Layer 4 of a small transformer language model trained on English Wikipedia (14 layers, counted from 0, width 96).
A neuron's activation on a vector x is SiLU(gate . x) times (in . x), where the dot is the dot product.
The model reads these tokens: " at" " a" " n" "ational" " and" " in" "tern" "ational" " le" "vel"

The vector x that enters this layer's MLP at each token. A number n stands for (n - 500) times 0.0052.
0 " at": 481 394 532 305 412 556 413 696 576 427 573 409 385 512 623 400 520 464 557 564 660 736 494 426 397 232 378 745 566 378 629 285 699 582 430 547 418 405 574 589 168 527 566 559 905 372 458 547 366 518 490 626 449 582 527 561 416 280 526 536 465 610 516 604 378 495 552 471 413 521 448 558 506 287 191 619 394 430 342 510 425 316 553 462 500 493 783 344 485 458 537 333 503 174 671 577
1 " a": 503 397 494 567 277 652 262 508 372 486 608 407 447 544 843 638 452 534 411 552 811 446 458 491 247 482 406 464 469 511 723 322 402 674 685 388 436 583 437 561 515 497 561 464 673 288 249 615 265 580 722 399 499 489 461 414 375 723 460 474 418 381 547 526 313 476 516 572 391 440 550 458 507 214 388 442 425 459 286 455 555 411 407 549 591 533 591 316 522 593 648 360 518 477 604 465
2 " n": 433 421 454 597 389 564 409 439 452 596 622 622 346 843 842 634 471 549 419 670 650 464 526 418 447 303 476 437 225 458 531 423 565 617 655 442 417 366 456 547 364 516 515 355 347 492 457 472 437 583 400 461 606 550 721 505 165 444 273 555 389 417 658 509 501 467 723 479 444 533 358 554 434 237 575 545 521 682 406 514 698 482 519 554 555 513 585 383 550 410 595 172 370 517 441 410
3 "ational": 471 360 365 539 242 507 647 573 449 501 521 423 456 633 501 597 360 394 589 565 684 598 432 371 517 634 439 404 418 487 496 481 433 321 680 684 665 570 472 656 176 732 497 330 724 464 600 412 361 559 482 418 514 655 454 455 767 700 684 281 506 359 401 229 406 591 703 540 573 546 615 503 280 311 690 423 305 529 585 350 424 636 457 641 618 580 497 184 500 487 540 428 454 738 601 628
4 " and": 277 559 515 135 410 403 342 487 498 554 541 446 660 517 666 448 569 475 429 516 615 405 577 466 519 469 443 582 574 750 496 294 550 407 668 548 399 446 542 657 699 476 484 357 972 426 499 644 330 675 657 441 460 732 613 552 476 573 655 412 492 512 271 378 309 602 589 673 256 355 524 652 241 418 391 393 404 549 446 547 663 448 519 393 557 502 730 327 524 491 566 481 505 348 530 320
5 " in": 307 460 570 402 250 549 397 421 547 498 498 467 338 376 638 429 562 597 437 643 650 653 356 432 445 281 494 354 296 458 508 219 505 558 563 609 317 398 487 587 408 549 473 508 786 517 389 733 326 592 266 570 477 436 447 611 283 322 546 518 427 557 574 591 509 384 475 589 335 603 406 535 426 220 395 522 397 258 346 479 546 361 746 441 649 567 641 328 717 584 620 439 463 209 592 239
6 "tern": 478 545 628 544 444 664 584 387 519 578 553 577 406 637 400 624 616 716 616 608 595 657 415 288 514 480 583 374 366 341 140 348 489 441 489 536 275 422 426 472 357 505 505 452 671 570 626 425 358 420 574 382 463 712 467 393 220 409 442 413 343 640 540 361 495 457 765 417 381 338 564 701 217 365 721 361 354 471 462 442 586 555 339 624 579 575 340 323 532 203 605 331 760 446 443 388
7 "ational": 463 350 355 555 258 539 678 577 444 511 507 431 437 597 533 624 363 374 552 605 685 599 404 361 518 626 476 418 414 459 512 450 406 357 662 678 686 555 468 605 207 729 500 342 734 427 579 412 337 566 460 466 519 681 428 482 781 665 659 301 487 319 415 234 418 602 694 501 549 551 609 503 271 308 700 421 292 534 559 347 404 638 464 641 641 567 505 182 496 492 532 469 459 743 607 605
8 " le": 374 383 459 580 391 473 436 386 517 722 801 673 597 470 831 562 426 451 503 482 547 406 617 557 467 414 246 225 331 583 404 440 606 502 588 562 518 545 477 424 468 425 422 298 330 458 500 495 439 557 493 482 483 518 653 472 283 614 402 515 426 424 468 415 571 590 557 371 450 484 451 598 234 681 504 535 584 606 419 540 468 510 360 686 538 437 754 491 560 499 638 445 192 470 383 434
9 "vel": 567 198 524 598 529 740 393 369 582 502 396 602 661 114 489 625 413 540 596 734 667 431 504 209 578 783 506 548 460 530 248 308 548 487 659 351 634 517 635 331 634 510 356 447 641 496 419 444 506 423 544 390 563 553 350 602 342 419 495 590 517 559 492 237 794 495 797 351 472 477 549 574 459 258 761 374 367 407 497 397 697 541 476 860 509 407 446 239 417 660 578 547 465 616 362 434

Each question shows the input weights of one neuron of the MLP. A number n stands for (n - 500) times 0.0013.

n70 gate: 593 322 539 403 255 537 575 430 622 427 431 445 461 458 407 400 609 486 639 392 518 453 460 629 514 428 638 325 396 375 337 549 544 535 491 523 567 635 559 291 506 582 495 698 513 463 458 596 489 418 491 542 589 503 500 395 359 410 509 543 593 661 591 522 456 494 483 471 581 526 411 420 487 599 563 409 661 518 410 664 421 370 557 482 343 464 459 733 549 393 302 516 480 391 446 634
n70 in: 468 551 433 672 540 446 477 512 448 568 468 592 454 535 500 506 376 460 531 551 423 567 635 515 590 598 473 613 562 515 612 523 335 461 376 386 434 441 422 550 443 433 591 472 535 492 439 534 472 492 402 562 408 460 532 417 491 477 476 694 562 456 447 705 417 373 444 404 494 593 560 371 484 408 592 562 435 377 485 325 360 524 694 544 545 595 566 421 665 463 532 427 534 518 539 544
Which token does this neuron like most? 4 " and"

n175 gate: 553 617 477 633 405 500 659 410 747 453 578 477 684 592 448 510 245 566 418 467 478 529 534 566 636 500 497 368 521 406 603 536 429 673 541 594 604 466 459 480 460 511 431 658 299 533 472 574 638 254 425 534 545 460 614 452 505 576 447 581 611 408 565 494 583 459 445 528 592 537 376 371 458 599 438 458 542 435 474 348 460 549 510 440 592 666 446 584 617 424 375 481 380 575 508 373
n175 in: 538 414 496 413 622 414 699 436 539 447 475 512 593 517 515 487 479 575 615 514 422 561 538 583 505 520 636 436 597 524 547 490 416 442 398 651 458 453 430 547 558 386 444 470 526 487 549 601 548 368 475 344 479 613 540 541 488 597 446 513 604 597 480 516 309 621 530 521 338 512 486 602 443 608 521 557 441 530 390 479 588 502 650 608 555 504 514 483 579 444 642 387 476 386 481 330
On which token does it fire most, and how strongly? 1 " a", at about 0.17

n206 gate: 574 532 632 419 443 491 462 660 615 324 459 594 586 367 478 583 462 618 518 666 527 413 449 516 405 381 328 566 755 491 700 488 546 574 424 664 650 375 638 600 565 408 633 563 429 753 600 702 555 566 652 583 539 636 531 487 591 409 536 564 683 620 449 533 432 593 447 548 423 475 449 299 578 515 461 530 597 532 524 541 691 598 387 558 525 567 448 413 387 600 497 546 582 442 478 517
n206 in: 428 607 550 481 467 569 533 559 535 407 434 476 621 418 548 559 483 531 564 646 606 455 427 362 473 480 363 666 530 404 621 407 554 505 513 707 498 459 502 520 650 416 564 551 491 672 646 654 585 473 691 617 483 605 523 550 543 489 619 523 546 624 533 503 493 587 460 515 494 458 498 444 448 461 475 427 408 574 505 452 653 567 449 522 676 448 460 395 453 550 396 470 530 613 583 500
Which token does this neuron like most? 4 " and"

n50 gate: 643 588 538 497 573 580 557 478 676 378 745 440 557 610 551 435 494 692 523 490 505 686 356 452 411 541 491 480 446 471 525 601 380 759 521 460 400 580 639 438 390 616 503 571 382 379 647 526 606 389 409 490 440 591 444 482 542 732 630 503 624 465 679 537 483 505 500 460 475 439 491 458 424 463 571 483 542 645 531 483 382 647 404 535 612 563 616 657 579 406 606 481 537 497 480 600
n50 in: 554 666 447 602 318 509 396 463 590 475 441 569 411 485 466 469 617 535 453 478 448 510 580 496 463 500 534 481 695 514 488 416 548 541 401 498 405 507 447 363 485 595 575 419 464 485 352 469 516 552 695 559 543 404 578 485 638 408 500 538 454 524 602 505 579 380 456 639 540 529 562 507 502 569 557 523 374 498 512 537 609 510 506 421 352 548 628 500 303 442 488 451 586 461 519 679
Which token does this neuron like most? 9 "vel"

n156 gate: 628 572 508 540 444 441 591 433 554 335 531 609 429 470 516 567 468 460 531 559 496 464 526 615 509 525 511 433 486 498 578 472 544 516 459 482 608 500 508 491 493 498 394 538 545 645 407 630 471 571 588 548 648 469 496 414 606 512 468 590 521 485 532 733 482 560 378 522 512 611 535 530 581 616 526 498 489 634 428 265 612 467 492 458 490 523 525 551 467 390 518 432 498 520 447 441
n156 in: 420 540 592 487 492 485 534 456 525 520 482 483 496 461 486 542 522 452 525 549 503 496 500 561 546 496 525 511 523 447 481 514 473 701 496 544 517 528 487 480 546 459 578 482 469 594 517 418 480 535 486 497 434 365 521 452 456 585 511 396 445 481 506 469 640 630 410 406 455 510 540 423 577 460 432 517 480 346 599 644 372 481 469 483 367 458 529 598 574 512 588 411 639 540 512 538
On which token does it fire most, and how strongly? 4 " and", at about 0.23

n157 gate: 497 575 572 586 452 508 616 594 617 516 578 470 435 503 426 383 398 542 413 731 269 580 406 582 500 413 558 309 518 519 559 439 505 329 333 432 397 472 505 562 514 536 427 455 610 660 345 377 482 424 486 450 519 628 579 336 568 549 505 526 632 426 537 485 623 596 484 643 531 739 568 519 605 462 557 457 491 353 527 550 538 505 491 612 456 471 439 564 667 419 421 406 516 473 558 488
n157 in: 489 595 458 586 405 480 474 518 435 476 562 546 500 572 482 426 388 385 504 520 493 556 470 510 521 447 423 475 471 406 519 471 450 450 593 481 361 432 515 510 477 569 431 528 594 577 476 408 527 572 457 406 384 557 521 492 348 467 525 592 590 540 568 581 602 420 557 500 584 552 506 487 516 489 563 425 547 470 382 569 463 421 591 452 438 492 477 537 494 457 571 443 372 511 532 498
On which token does it fire most, and how strongly? 5 " in", at about 0.43

n168 gate: 552 602 451 495 473 435 370 537 544 481 518 636 417 633 539 629 456 399 395 447 460 632 417 521 469 545 624 609 563 447 436 483 502 634 470 510 465 462 484 458 412 418 418 570 519 515 439 529 537 453 464 555 712 555 451 451 656 305 505 523 581 663 583 557 454 539 516 548 519 575 433 628 511 555 443 609 482 687 522 598 591 592 436 440 544 481 482 358 429 542 442 489 555 456 575 311
n168 in: 567 559 500 539 694 544 507 514 403 583 570 431 423 462 524 570 396 389 519 420 460 579 485 425 462 420 406 662 378 459 519 587 476 502 518 694 542 498 387 602 406 610 399 605 485 436 582 539 514 591 544 478 438 583 460 521 485 465 523 498 578 552 379 580 535 371 515 476 502 605 506 500 474 463 549 404 467 457 515 431 580 480 392 561 435 418 518 493 376 409 548 555 491 516 565 548
Which token does this neuron like most? 0 " at"

n171 gate: 630 440 630 557 374 519 377 457 419 500 497 525 571 479 593 468 604 484 303 658 555 563 590 467 345 494 400 542 417 576 447 459 548 391 512 545 489 447 538 631 687 465 328 494 601 399 437 628 435 717 476 536 581 689 402 314 445 566 539 568 560 654 556 635 360 516 511 531 393 523 469 592 630 410 553 447 567 656 571 685 647 505 441 528 366 457 465 592 326 462 435 657 398 440 482 503
n171 in: 522 570 621 425 576 559 336 561 398 443 551 558 317 518 561 424 532 478 540 408 511 554 477 372 500 401 495 630 378 457 515 590 586 348 566 503 493 412 640 542 523 517 377 524 498 409 571 523 442 514 522 688 596 492 377 481 372 397 518 487 480 600 418 492 474 582 512 573 498 503 495 553 591 391 563 608 577 706 576 678 569 481 359 508 356 511 512 598 400 440 577 438 459 523 475 711
Which token does this neuron like most? 2 " n"

n92 gate: 410 409 523 509 408 491 573 537 451 241 543 402 503 364 457 635 322 556 443 548 500 565 658 644 519 402 535 613 473 611 669 579 404 600 497 580 737 488 367 451 603 470 523 454 477 466 376 439 524 414 564 605 430 346 542 361 565 592 330 564 494 477 483 659 568 430 494 566 612 697 449 390 747 481 598 600 562 500 408 376 438 616 400 375 562 587 251 370 328 555 452 506 506 412 259 586
n92 in: 475 619 428 357 491 523 544 392 562 668 495 364 525 538 422 493 594 541 437 274 555 492 417 519 675 554 516 456 468 631 451 517 463 471 598 652 492 490 383 519 591 460 462 581 413 506 480 484 435 440 467 464 427 279 392 453 665 506 521 320 416 561 473 446 418 492 599 458 438 500 427 484 471 442 492 404 532 634 608 574 449 563 284 537 621 539 423 513 631 675 534 557 637 430 519 754
Its three highest activations, in order, are on tokens 0 " at", 2 " n", 5 " in"

n254 gate: 559 746 434 470 506 594 312 593 462 542 623 392 333 458 509 442 605 377 506 340 533 614 455 503 506 488 607 582 481 403 413 663 431 386 437 497 514 492 614 527 424 614 580 459 559 349 600 402 585 639 628 466 378 450 377 555 383 485 661 428 447 607 539 571 509 355 494 452 661 442 534 486 415 483 751 494 472 577 623 623 310 426 503 704 497 421 457 550 488 477 437 548 486 500 632 577
n254 in: 558 609 452 478 612 610 339 547 394 577 564 403 328 476 527 595 712 545 497 509 579 503 454 541 422 463 398 686 551 526 457 570 637 461 621 531 318 457 498 497 500 485 530 500 512 446 598 547 512 637 393 535 620 525 522 552 338 439 599 508 484 615 495 517 430 436 627 418 507 385 528 497 524 433 574 561 481 586 603 618 433 485 503 583 315 224 568 518 552 439 578 437 461 505 502 480
On which token does it fire most, and how strongly? 6 "tern", at about 0.45

n150 gate: 563 369 463 567 514 400 530 416 423 397 522 616 395 409 485 639 325 452 505 608 530 524 405 599 500 785 508 439 515 655 642 483 394 471 444 603 663 575 623 508 356 522 437 497 542 473 365 609 542 469 374 576 474 514 471 538 620 461 543 644 596 330 487 368 474 515 505 595 609 555 449 492 555 534 508 597 557 548 500 429 480 494 440 625 515 575 493 566 566 556 438 471 396 341 544 433
n150 in: 535 480 502 621 482 538 507 577 595 469 489 527 514 404 498 599 540 433 431 350 538 720 411 592 471 545 642 530 524 560 446 522 424 533 519 468 487 367 493 635 474 539 331 469 494 420 368 463 504 498 361 517 370 606 545 627 500 562 566 396 447 444 452 562 502 445 349 507 498 537 489 543 587 495 418 543 391 610 606 435 608 454 420 488 580 518 535 404 615 427 530 567 419 591 594 544
Its two highest activations, in order, are on tokens 7 "ational", 3 "ational"

n195 gate: 458 444 512 513 447 386 474 546 491 429 500 598 389 319 365 502 457 533 542 539 512 400 611 512 549 462 642 400 423 551 572 649 300 540 401 674 576 450 386 445 506 463 462 297 543 612 511 404 278 403 408 505 450 383 434 536 524 464 481 547 604 477 523 445 302 562 481 441 549 696 480 600 601 570 573 613 557 704 332 536 530 479 503 624 643 617 471 486 667 603 370 492 587 379 527 446
n195 in: 515 347 478 542 576 496 400 401 462 580 489 591 438 379 436 585 498 440 409 457 434 370 468 425 444 583 521 495 476 463 295 551 507 521 550 640 442 536 524 446 607 504 562 502 477 604 542 470 463 406 442 473 518 410 395 602 553 578 520 437 551 551 459 411 611 456 661 418 578 470 509 516 462 498 527 383 466 474 505 469 465 580 383 587 767 526 448 463 510 716 456 463 466 529 402 551
Which token does this neuron like most? 0 " at"